Layer 5 of a small transformer language model trained on English Wikipedia (10 layers, counted from 0, width 64).
A neuron's activation on a vector x is SiLU(gate . x) times (in . x), where the dot is the dot product.

Input weights of the MLP neurons that the questions are about. A number n stands for (n - 500) times 0.0029.
n20 gate: 565 406 539 308 745 614 449 531 503 437 368 553 518 588 483 175 558 499 550 502 636 541 567 433 509 388 622 758 455 378 683 313 605 525 464 517 621 737 592 520 420 402 590 408 461 374 531 440 623 530 518 640 569 391 364 409 274 312 321 420 307 675 580 229
n21 gate: 441 509 636 350 406 611 430 556 299 417 216 639 185 425 541 817 638 503 546 549 512 564 438 506 379 609 463 688 351 724 456 593 502 499 453 158 396 616 657 433 475 581 429 522 523 559 501 565 565 611 472 620 490 228 377 754 557 486 576 388 571 395 348 481
n22 gate: 481 494 649 335 513 433 666 576 532 655 519 639 552 683 640 359 570 601 562 450 570 493 602 543 588 474 250 427 498 296 432 597 497 382 449 508 287 514 435 515 581 418 604 629 445 521 384 442 524 297 351 415 576 440 575 501 341 669 341 607 391 454 658 268
n54 gate: 412 645 676 276 727 475 639 129 465 596 471 324 534 493 322 558 577 493 842 536 476 409 404 448 508 511 866 523 280 700 606 290 492 380 571 567 417 365 405 608 541 680 315 480 478 288 316 225 537 551 517 612 381 564 607 638 535 426 416 812 305 509 685 314
n55 gate: 506 422 455 373 574 539 440 538 438 508 495 262 580 503 605 496 461 534 384 529 445 464 456 509 416 512 608 751 721 358 340 740 622 577 543 370 665 425 395 458 609 528 414 641 596 369 430 554 285 454 431 439 489 612 194 605 460 594 602 531 540 462 542 463
n64 gate: 355 452 658 623 601 522 466 483 541 283 632 584 574 622 557 629 486 537 467 321 425 546 602 343 399 452 553 164 425 402 561 477 393 481 371 434 473 651 414 535 372 438 543 466 533 537 626 651 822 576 499 492 590 498 468 566 638 565 505 424 348 412 586 498
n85 gate: 510 448 496 478 498 620 406 516 449 626 524 507 512 554 529 403 403 483 410 431 544 476 578 600 450 598 443 590 495 537 657 495 601 518 634 238 483 505 513 646 653 496 597 471 580 564 698 534 508 385 384 607 550 454 287 410 451 580 513 599 549 159 617 506
n87 gate: 365 530 541 305 665 622 556 559 480 292 116 550 614 480 466 428 373 732 442 847 380 382 507 342 520 364 579 680 591 596 570 411 528 419 520 529 349 398 728 675 475 545 507 495 566 316 484 576 666 310 499 487 505 435 452 530 332 281 489 363 490 619 561 463
n90 gate: 751 506 629 463 452 671 397 380 379 446 384 720 827 340 560 468 512 521 652 553 365 475 673 613 346 501 298 459 371 396 610 577 519 531 420 394 431 408 559 468 425 666 505 646 518 503 576 501 543 375 526 380 471 613 389 697 450 514 438 389 641 399 747 524
n94 gate: 445 654 625 496 523 580 514 626 525 395 614 570 509 405 570 575 693 588 506 531 579 605 619 455 721 565 549 464 520 367 398 410 502 615 516 463 554 558 435 564 442 169 432 601 502 476 515 640 539 637 573 688 597 352 316 513 684 707 284 513 376 545 400 388
n97 gate: 595 559 477 533 670 513 336 771 453 302 388 537 499 612 594 442 413 607 621 465 531 408 539 551 409 514 261 595 276 511 733 500 503 513 467 360 632 477 656 454 438 609 630 764 429 617 403 463 581 311 427 367 551 475 480 625 384 280 420 314 489 628 516 636
n100 gate: 332 406 403 559 693 444 381 516 561 542 430 599 493 425 545 659 509 666 534 658 431 486 473 519 394 418 502 424 536 381 483 307 630 417 523 566 686 587 649 307 425 412 619 516 258 636 463 478 599 544 506 286 504 502 536 344 446 635 440 530 472 532 492 479
n108 gate: 485 571 523 692 543 625 601 303 430 347 393 244 635 459 640 370 418 681 476 560 517 566 352 655 479 522 498 394 307 547 506 478 499 479 557 735 662 547 588 565 465 716 546 583 592 548 413 697 725 255 352 479 428 483 311 518 627 671 515 498 453 488 605 343
n124 gate: 459 480 403 349 270 532 524 673 602 571 602 295 398 443 556 532 547 971 612 750 269 535 354 315 644 289 650 837 669 480 505 483 644 587 429 410 565 731 780 787 521 565 265 182 346 519 421 554 788 397 429 611 551 313 435 531 676 561 573 519 531 636 627 295
n169 gate: 515 526 371 739 464 566 425 371 418 507 506 364 458 615 748 435 270 728 481 637 740 263 767 444 537 696 450 476 432 651 557 512 629 491 241 685 672 245 237 480 604 615 541 324 625 630 396 742 551 451 623 497 521 639 269 647 370 842 700 636 471 427 380 402
n179 gate: 469 512 269 408 441 637 454 477 329 633 349 590 523 349 253 488 504 607 564 407 511 353 287 482 465 356 427 586 522 756 765 488 717 280 481 856 446 427 668 672 326 531 487 633 494 382 449 436 625 565 491 357 610 369 440 487 522 489 470 484 485 468 456 498
n180 gate: 677 455 497 533 632 424 266 499 480 492 413 499 502 502 288 494 496 410 454 447 637 460 633 560 657 540 504 657 581 409 657 416 472 502 504 221 760 507 371 507 496 697 558 423 439 317 610 596 460 618 405 370 710 768 595 434 587 394 235 432 431 479 697 407
n185 gate: 745 305 487 378 365 331 474 276 603 452 476 409 395 470 757 438 676 423 326 379 410 525 528 524 528 619 480 362 718 510 551 565 724 129 598 439 667 597 554 336 472 469 506 463 516 801 529 457 657 582 710 555 451 582 502 559 478 819 428 678 685 595 479 618
n20 in: 537 401 661 215 514 495 522 563 414 473 687 650 537 434 521 499 486 613 548 467 588 468 385 656 552 399 349 588 580 617 502 435 422 603 370 272 511 604 609 440 469 399 455 654 411 499 853 359 499 586 494 561 559 529 576 368 402 383 459 364 544 525 417 345
n21 in: 439 516 650 537 525 420 442 371 488 361 468 652 601 482 501 394 637 624 535 445 493 556 494 293 451 630 586 517 620 559 449 606 592 628 512 433 470 526 686 694 638 595 642 509 495 322 500 327 533 473 434 462 508 386 419 556 534 537 587 406 636 493 512 585
n22 in: 714 314 473 309 448 472 525 564 600 413 435 497 419 405 483 393 518 351 394 569 523 471 591 603 512 339 544 600 483 480 463 505 429 383 556 526 325 426 634 613 584 503 534 644 566 676 571 514 572 380 464 402 502 538 581 633 618 526 615 418 389 540 546 297
n54 in: 580 400 501 469 540 510 541 278 550 384 548 597 379 454 445 538 603 385 453 538 435 540 515 501 559 629 441 441 470 553 376 506 530 595 397 631 565 669 199 513 272 443 245 595 326 275 236 510 550 323 570 728 430 631 278 587 368 503 424 633 442 447 533 565
n55 in: 372 570 499 387 615 719 452 587 439 635 395 465 655 536 459 445 463 624 312 541 608 662 486 645 439 348 604 412 572 436 475 541 561 546 368 519 555 369 592 321 560 429 438 719 463 503 302 589 344 395 668 583 446 652 409 531 447 485 688 390 483 351 586 495
n64 in: 352 475 533 571 433 494 547 561 478 637 580 388 505 457 309 754 479 397 524 678 476 532 532 430 600 278 621 618 480 452 421 429 635 537 536 684 333 444 470 510 546 501 354 501 475 464 225 435 608 475 614 600 517 512 472 396 458 371 561 612 400 454 410 640
n85 in: 631 620 552 452 508 538 434 291 393 54 522 488 411 531 477 316 491 388 445 484 407 462 459 576 515 512 535 419 499 444 502 445 557 450 697 480 469 586 548 485 427 269 603 527 439 609 449 449 510 401 536 469 452 394 542 438 484 528 560 535 467 641 573 532
n87 in: 590 473 639 457 512 582 630 536 572 620 472 462 528 551 642 632 593 502 214 486 278 350 574 604 566 498 400 456 504 423 530 627 542 416 417 230 459 479 587 501 749 659 368 359 362 406 605 368 353 532 468 459 429 584 476 414 436 562 388 638 652 488 529 580
n90 in: 505 489 289 389 421 524 457 413 527 580 540 529 487 537 425 582 589 513 552 502 474 614 488 641 489 536 456 469 561 456 567 535 434 378 382 490 574 516 495 473 580 490 406 482 626 558 542 499 400 395 571 544 468 392 414 428 558 592 666 569 635 529 595 445
n94 in: 442 460 566 566 541 416 368 405 457 421 416 581 407 445 487 474 591 334 649 401 456 502 534 420 634 507 641 665 469 505 316 412 546 364 331 613 349 631 575 551 616 466 593 481 532 452 549 433 346 632 347 450 487 416 435 429 496 453 559 659 453 461 551 407
n97 in: 475 607 621 627 642 659 523 567 483 512 523 417 552 492 570 317 655 556 378 347 521 440 713 490 497 496 561 494 355 325 528 350 438 488 462 381 502 477 599 428 414 383 514 375 487 487 497 343 436 379 418 387 549 515 403 481 578 556 291 590 445 533 809 562
n100 in: 425 357 539 506 588 529 501 533 380 398 450 598 417 543 434 481 462 493 637 506 428 649 551 547 406 326 684 337 506 391 439 526 536 484 318 722 532 547 353 564 576 483 675 454 420 503 606 434 613 607 447 512 478 342 382 462 755 565 496 516 321 465 567 396
n108 in: 586 404 498 396 448 465 557 639 663 461 362 410 577 576 640 574 644 582 641 366 697 606 414 761 505 438 630 544 399 434 486 588 587 605 500 387 382 488 572 404 596 408 521 423 407 495 436 448 426 606 527 309 577 331 593 288 389 578 406 319 245 461 558 533
n124 in: 418 520 538 642 586 469 484 700 438 676 443 523 436 578 397 629 513 339 406 420 622 574 400 694 426 462 452 486 422 542 487 424 577 502 501 491 492 498 401 443 468 602 354 582 359 627 502 577 392 334 443 513 186 569 337 351 385 671 353 451 544 713 488 617
n169 in: 463 436 439 623 549 520 430 599 463 388 562 497 410 526 563 417 386 401 802 343 563 606 447 461 550 748 602 517 405 752 506 632 644 516 348 583 670 558 485 344 581 398 509 283 574 370 214 505 543 750 482 548 412 465 575 662 419 827 732 440 612 545 532 563
n179 in: 436 423 427 400 376 546 346 472 299 410 649 552 359 489 311 556 632 547 527 275 590 635 380 442 543 386 574 683 510 598 675 487 535 411 430 687 501 529 464 580 416 398 479 608 516 335 656 498 441 505 487 415 383 275 477 470 689 230 383 430 532 663 431 629
n180 in: 524 360 325 424 588 345 331 663 534 388 489 514 511 506 417 581 526 500 523 633 664 525 564 600 658 475 554 606 424 455 496 642 530 443 454 501 641 268 575 588 516 431 511 335 621 510 396 613 368 469 497 454 536 503 409 465 526 438 557 375 422 664 539 620
n185 in: 665 471 581 623 545 700 478 655 579 271 516 477 487 517 643 650 427 651 400 685 596 586 478 360 521 472 389 641 497 266 461 793 549 673 334 447 530 450 475 434 586 566 581 615 511 607 483 540 572 598 634 764 576 355 658 461 455 390 487 558 645 485 484 548

Each question shows a token from some text and the vector x that enters the MLP there. A number n stands for (n - 500) times 0.0038.

"\"": 662 535 508 521 678 511 494 561 445 547 512 753 495 344 703 427 666 565 456 312 650 271 235 461 403 397 646 434 492 486 338 427 563 695 624 578 465 448 573 610 630 553 452 524 569 515 283 575 463 375 513 459 499 611 504 244 413 457 481 367 581 639 433 586
The neuron with the highest activation: n108

" Chinese": 685 574 449 576 674 550 605 612 380 530 510 673 462 615 480 353 415 449 554 593 511 470 362 500 372 419 503 361 579 459 226 538 314 601 662 465 446 595 562 492 546 543 414 383 448 323 292 536 533 463 517 579 476 666 576 141 563 476 333 368 526 551 540 529
Which three neurons fire most, strongest first? n179, n90, n94

" 2012": 782 381 415 536 510 437 519 661 326 657 574 603 582 429 595 383 502 633 658 366 528 352 409 465 508 542 578 278 402 452 201 414 423 526 629 422 541 566 489 434 600 546 408 481 678 495 290 618 598 451 489 591 328 571 547 246 473 407 313 373 543 581 514 628
The neuron with the highest activation: n108

" and": 727 318 557 507 586 408 519 547 317 527 709 715 473 531 759 515 448 553 425 403 453 562 196 329 426 497 636 486 532 525 208 534 504 396 507 413 491 528 478 552 466 410 647 436 416 396 225 487 373 478 490 523 564 507 515 310 503 501 467 534 487 520 442 520
The most active neuron and its activation: n185, at about 0.46

" he": 687 298 381 593 526 661 540 518 240 561 444 515 259 461 766 417 580 460 378 475 417 394 234 435 375 459 549 381 448 471 304 598 740 375 572 427 437 422 545 425 533 665 439 467 298 624 464 390 418 455 574 506 264 550 615 273 514 618 383 581 637 571 559 647
The neuron with the highest activation: n185

" of": 773 502 495 579 805 387 611 504 272 561 636 595 303 468 598 488 548 517 477 498 475 773 295 372 446 426 483 334 538 593 418 332 686 626 485 303 479 615 542 425 638 505 524 428 561 361 281 539 503 390 425 529 597 508 471 223 516 494 453 498 466 479 412 443
The most active neuron and its activation: n20, at about 0.7

" the": 611 341 447 446 489 437 317 545 302 573 440 598 478 425 697 432 550 446 610 464 445 546 377 369 533 397 479 540 379 392 257 436 493 507 563 520 505 420 484 554 540 480 472 264 436 483 226 591 589 377 515 442 408 357 513 218 630 564 434 358 557 475 577 673
The most active neuron and its activation: n124, at about 1.5

" two": 604 434 386 522 683 397 516 566 297 548 605 690 375 507 654 452 470 567 636 623 431 380 273 252 501 371 475 374 426 539 174 456 613 462 625 510 488 438 477 537 739 555 545 242 421 420 338 441 410 599 315 458 379 543 433 309 591 353 408 314 553 558 534 547
The neuron with the highest activation: n100

" Canadian": 634 551 525 564 658 519 575 600 370 624 538 669 423 610 528 412 440 509 625 575 603 404 377 330 404 349 518 427 478 526 285 524 332 651 599 404 551 533 517 507 543 532 427 463 455 443 234 609 621 452 452 586 342 604 495 192 627 438 304 387 432 522 483 463
The neuron with the highest activation: n124

" City,": 664 424 335 504 416 681 500 472 271 526 545 610 415 546 661 378 545 596 497 330 549 323 440 302 470 380 587 432 501 528 400 500 374 567 434 377 477 416 508 509 486 444 563 606 605 478 224 644 419 486 492 563 603 505 578 173 429 460 335 443 456 508 513 543
The two highest activations, in order: n97, n179

" an": 630 420 466 387 649 384 516 511 471 623 330 506 443 589 779 480 487 489 486 500 499 566 300 241 478 405 444 316 464 461 180 533 450 478 568 440 384 411 472 479 550 607 514 388 552 489 321 711 399 242 503 455 317 513 780 267 664 499 428 476 400 448 538 510
The two highest activations, in order: n22, n108

" their": 527 540 512 736 701 535 502 469 320 732 442 484 281 589 685 371 464 503 511 374 426 549 292 323 452 375 428 489 509 631 75 469 529 554 667 434 543 508 430 483 619 574 545 325 524 470 338 616 505 431 511 543 425 495 681 355 727 648 298 461 469 541 456 473
The neuron with the highest activation: n124

".": 594 309 400 509 714 580 670 585 556 602 596 719 513 442 862 399 673 500 639 268 627 344 167 448 516 448 503 480 428 486 471 367 491 567 380 451 367 352 463 457 401 402 594 464 467 452 302 422 395 518 503 578 357 436 489 397 367 500 468 460 503 435 406 559
The most active neuron and its activation: n20, at about 1.4

" second": 626 432 511 496 722 562 445 639 362 529 516 621 469 365 498 304 559 549 666 587 475 371 459 357 442 507 520 425 456 564 238 401 491 514 568 422 436 499 443 554 715 579 521 326 514 424 355 609 595 351 386 413 364 668 616 181 625 367 398 358 607 522 729 644
Which three neurons fire most, strongest first? n180, n97, n87

"A": 811 366 341 641 553 651 614 598 407 551 585 626 401 523 586 414 463 569 469 440 563 211 394 345 476 385 550 513 577 402 384 390 263 475 520 398 391 597 486 509 459 524 309 472 545 459 346 452 665 540 476 568 503 449 519 238 623 465 726 315 518 324 561 574
The neuron with the highest activation: n64

" single": 556 505 529 460 796 469 450 564 375 558 500 645 427 517 603 354 596 575 709 560 621 321 344 389 469 428 393 336 557 702 307 352 624 578 667 372 328 516 532 513 672 602 505 370 407 505 293 532 528 399 441 464 382 608 550 245 619 364 472 456 667 577 602 475
The neuron with the highest activation: n124

"ied": 716 308 641 518 665 392 485 711 368 569 419 604 362 358 479 498 452 358 556 338 398 401 297 238 569 581 586 474 424 700 327 481 476 500 719 504 301 325 500 478 484 348 384 411 578 413 388 357 453 559 484 531 477 549 442 232 568 469 561 541 683 513 659 625
The most active neuron and its activation: n54, at about 0.58

" were": 663 551 516 441 699 571 495 696 309 657 451 662 360 639 605 527 507 462 545 514 368 299 217 290 476 634 578 437 543 510 468 427 556 507 489 362 344 301 534 533 466 442 478 496 525 516 332 503 260 473 472 354 539 377 514 194 468 527 398 482 622 632 610 568
The most active neuron and its activation: n87, at about 1.5

" Gri": 574 448 332 543 525 703 510 523 388 497 808 677 429 494 593 503 494 419 483 549 592 312 251 419 323 357 594 417 609 331 223 482 169 488 576 364 464 388 585 514 454 496 384 515 615 476 467 535 706 463 570 516 557 423 373 212 712 468 512 451 600 417 521 571
The neuron with the highest activation: n64

" as": 911 402 539 524 736 469 484 484 364 457 399 656 329 506 601 446 651 578 526 406 450 596 244 499 367 546 559 294 614 561 341 395 686 561 462 313 476 479 444 495 497 476 571 427 526 395 307 515 445 342 569 433 401 476 689 219 472 480 459 466 550 492 463 590
The neuron with the highest activation: n185

" Bur": 623 466 276 590 552 640 646 484 419 576 610 685 481 469 457 487 452 499 399 313 582 363 412 456 240 462 497 370 398 540 389 500 223 551 517 317 487 322 443 390 374 481 370 464 588 444 364 483 580 567 417 644 466 481 638 155 676 440 391 366 534 518 485 531
The most active neuron and its activation: n94, at about 0.37

"greg": 530 386 587 536 743 653 551 461 516 670 434 746 528 425 585 306 550 562 420 521 364 191 227 560 332 499 636 488 380 392 374 581 548 615 613 502 306 387 580 654 521 384 392 496 552 366 412 550 611 466 273 639 357 483 539 307 655 361 471 525 569 580 454 565
The neuron with the highest activation: n87

" available": 615 389 650 463 766 475 492 567 302 681 507 737 411 535 484 462 541 417 623 506 545 204 285 253 475 547 417 395 492 488 347 457 405 527 695 398 408 429 517 546 544 272 564 447 627 436 272 589 367 448 393 423 397 609 524 319 517 465 601 466 578 556 580 620
The most active neuron and its activation: n185, at about 0.37

" not": 540 341 601 437 674 444 409 662 307 800 456 666 293 492 529 516 507 486 596 517 432 378 255 227 302 556 644 375 467 540 445 414 513 517 597 288 376 409 495 540 419 464 482 662 502 431 413 564 237 315 409 381 411 374 507 292 599 433 560 540 622 453 494 597
The neuron with the highest activation: n21

" winn": 660 423 471 399 623 527 589 535 419 576 538 751 419 338 488 414 467 426 605 539 483 257 261 373 305 532 436 358 423 633 361 362 474 665 597 525 332 352 472 413 493 393 438 586 580 477 375 676 525 517 362 470 491 448 530 177 604 466 398 537 556 704 508 608
The two highest activations, in order: n179, n55

" land": 649 418 458 481 721 702 660 637 241 588 465 508 328 485 576 402 472 430 559 463 634 217 284 255 330 440 557 353 466 434 458 566 473 674 604 411 469 379 385 518 566 483 548 558 562 499 348 557 546 545 387 402 563 649 527 238 687 516 378 412 518 487 531 601
Which three neurons fire most, strongest first? n97, n90, n94

"CA": 681 583 400 644 593 771 592 648 324 517 678 564 261 602 491 282 515 603 487 618 607 247 361 443 560 398 559 424 534 417 316 497 323 577 549 326 493 498 521 515 542 506 476 473 575 489 304 497 653 481 486 610 572 544 640 222 622 373 597 391 413 512 543 551
The neuron with the highest activation: n97

" L": 664 479 424 629 503 747 564 452 542 626 776 702 452 535 505 429 402 370 410 428 512 251 426 436 368 449 610 392 541 410 409 359 274 455 527 269 413 328 416 473 468 460 415 508 552 512 384 578 489 506 479 566 643 500 518 164 743 492 470 396 654 454 495 539
The neuron with the highest activation: n169

"f": 691 357 603 636 512 637 571 598 454 543 635 751 428 387 669 374 455 435 426 431 408 272 207 367 392 418 513 370 395 558 571 469 520 548 592 318 510 346 461 379 469 387 338 495 534 409 460 472 433 478 385 647 490 619 585 224 674 351 651 443 392 542 538 628
The neuron with the highest activation: n94

" season": 661 456 587 561 687 746 406 550 377 530 630 614 382 475 481 301 538 553 598 599 643 184 337 347 431 452 576 322 390 659 337 429 576 648 510 414 400 338 473 560 619 460 522 559 617 571 307 667 605 683 398 450 564 506 617 239 507 487 392 478 574 603 536 510
The neuron with the highest activation: n169

"In": 805 411 317 631 628 244 602 504 336 660 713 636 426 513 782 616 619 500 663 622 507 439 378 395 344 377 518 329 550 339 506 541 617 451 546 428 383 426 503 429 338 518 553 598 577 522 333 545 499 497 495 637 392 504 533 283 664 530 520 593 420 444 357 575
The neuron with the highest activation: n185

"-": 761 458 559 430 707 481 532 625 314 528 531 542 416 484 496 383 535 414 503 616 506 525 145 470 562 314 499 473 361 607 409 438 400 435 571 405 312 424 294 418 722 641 471 390 484 569 385 559 581 425 285 543 416 532 500 277 548 301 479 497 451 334 771 470
The neuron with the highest activation: n22

" separ": 636 229 490 480 707 495 500 433 409 613 541 833 498 307 562 380 513 513 510 477 499 322 290 351 367 476 573 350 489 639 363 573 466 610 655 473 285 496 509 555 512 421 482 587 471 480 403 610 466 338 413 355 406 457 641 234 694 459 395 378 524 584 504 511
Which three neurons fire most, strongest first? n179, n22, n185

"ape": 658 446 554 505 630 663 438 607 418 559 567 609 377 408 592 442 474 339 377 501 638 319 416 240 589 507 531 330 479 623 434 487 295 622 649 455 441 484 456 493 590 468 442 611 589 459 282 620 502 653 485 388 645 590 546 157 495 317 512 407 443 562 453 480
Which three neurons fire most, strongest first? n90, n100, n180

" be": 576 535 525 506 588 555 480 620 317 724 367 598 273 586 573 484 643 453 548 485 410 459 197 349 403 652 564 283 584 476 445 460 834 579 465 315 371 318 507 560 403 503 559 411 551 452 399 391 379 375 487 310 497 466 584 192 561 495 515 469 606 502 700 522
The most active neuron and its activation: n21, at about 0.41

" 6": 769 342 505 722 668 539 543 548 260 521 700 590 489 629 633 380 524 670 597 443 545 541 408 414 599 330 492 188 398 671 164 336 655 510 549 382 404 480 454 389 475 496 464 511 522 414 381 370 490 569 390 403 289 494 505 380 475 382 575 278 435 491 618 451
The two highest activations, in order: n108, n97

" defeated": 718 334 486 469 677 338 585 480 393 552 584 732 477 393 456 544 425 512 553 507 486 522 222 383 369 583 471 324 490 581 340 360 491 535 621 528 365 427 583 399 545 471 529 417 552 374 317 503 193 467 365 383 411 603 441 266 511 541 443 507 573 614 692 733
The neuron with the highest activation: n185

"and": 619 451 470 571 594 665 455 544 353 581 493 527 325 318 560 496 575 458 527 587 380 459 170 271 395 570 616 291 552 622 552 429 352 472 580 419 432 459 415 499 296 499 427 266 505 396 389 503 569 406 451 439 262 572 545 251 569 468 724 522 762 343 492 641
The neuron with the highest activation: n54

" ==": 631 543 453 625 727 580 356 520 454 623 620 665 271 389 875 477 531 549 678 476 391 434 130 558 314 337 404 472 489 697 591 491 460 630 385 463 491 426 462 488 431 492 599 458 555 379 482 583 405 516 295 381 239 517 597 464 391 537 631 557 573 447 537 673
The neuron with the highest activation: n169

"ified": 596 496 655 615 835 352 537 604 461 641 627 662 467 482 566 481 348 491 568 607 477 335 341 385 304 569 441 438 475 491 281 480 358 525 597 540 334 678 577 542 514 483 471 379 623 386 315 488 661 552 351 604 524 582 413 253 406 507 616 359 342 439 579 694
The two highest activations, in order: n64, n179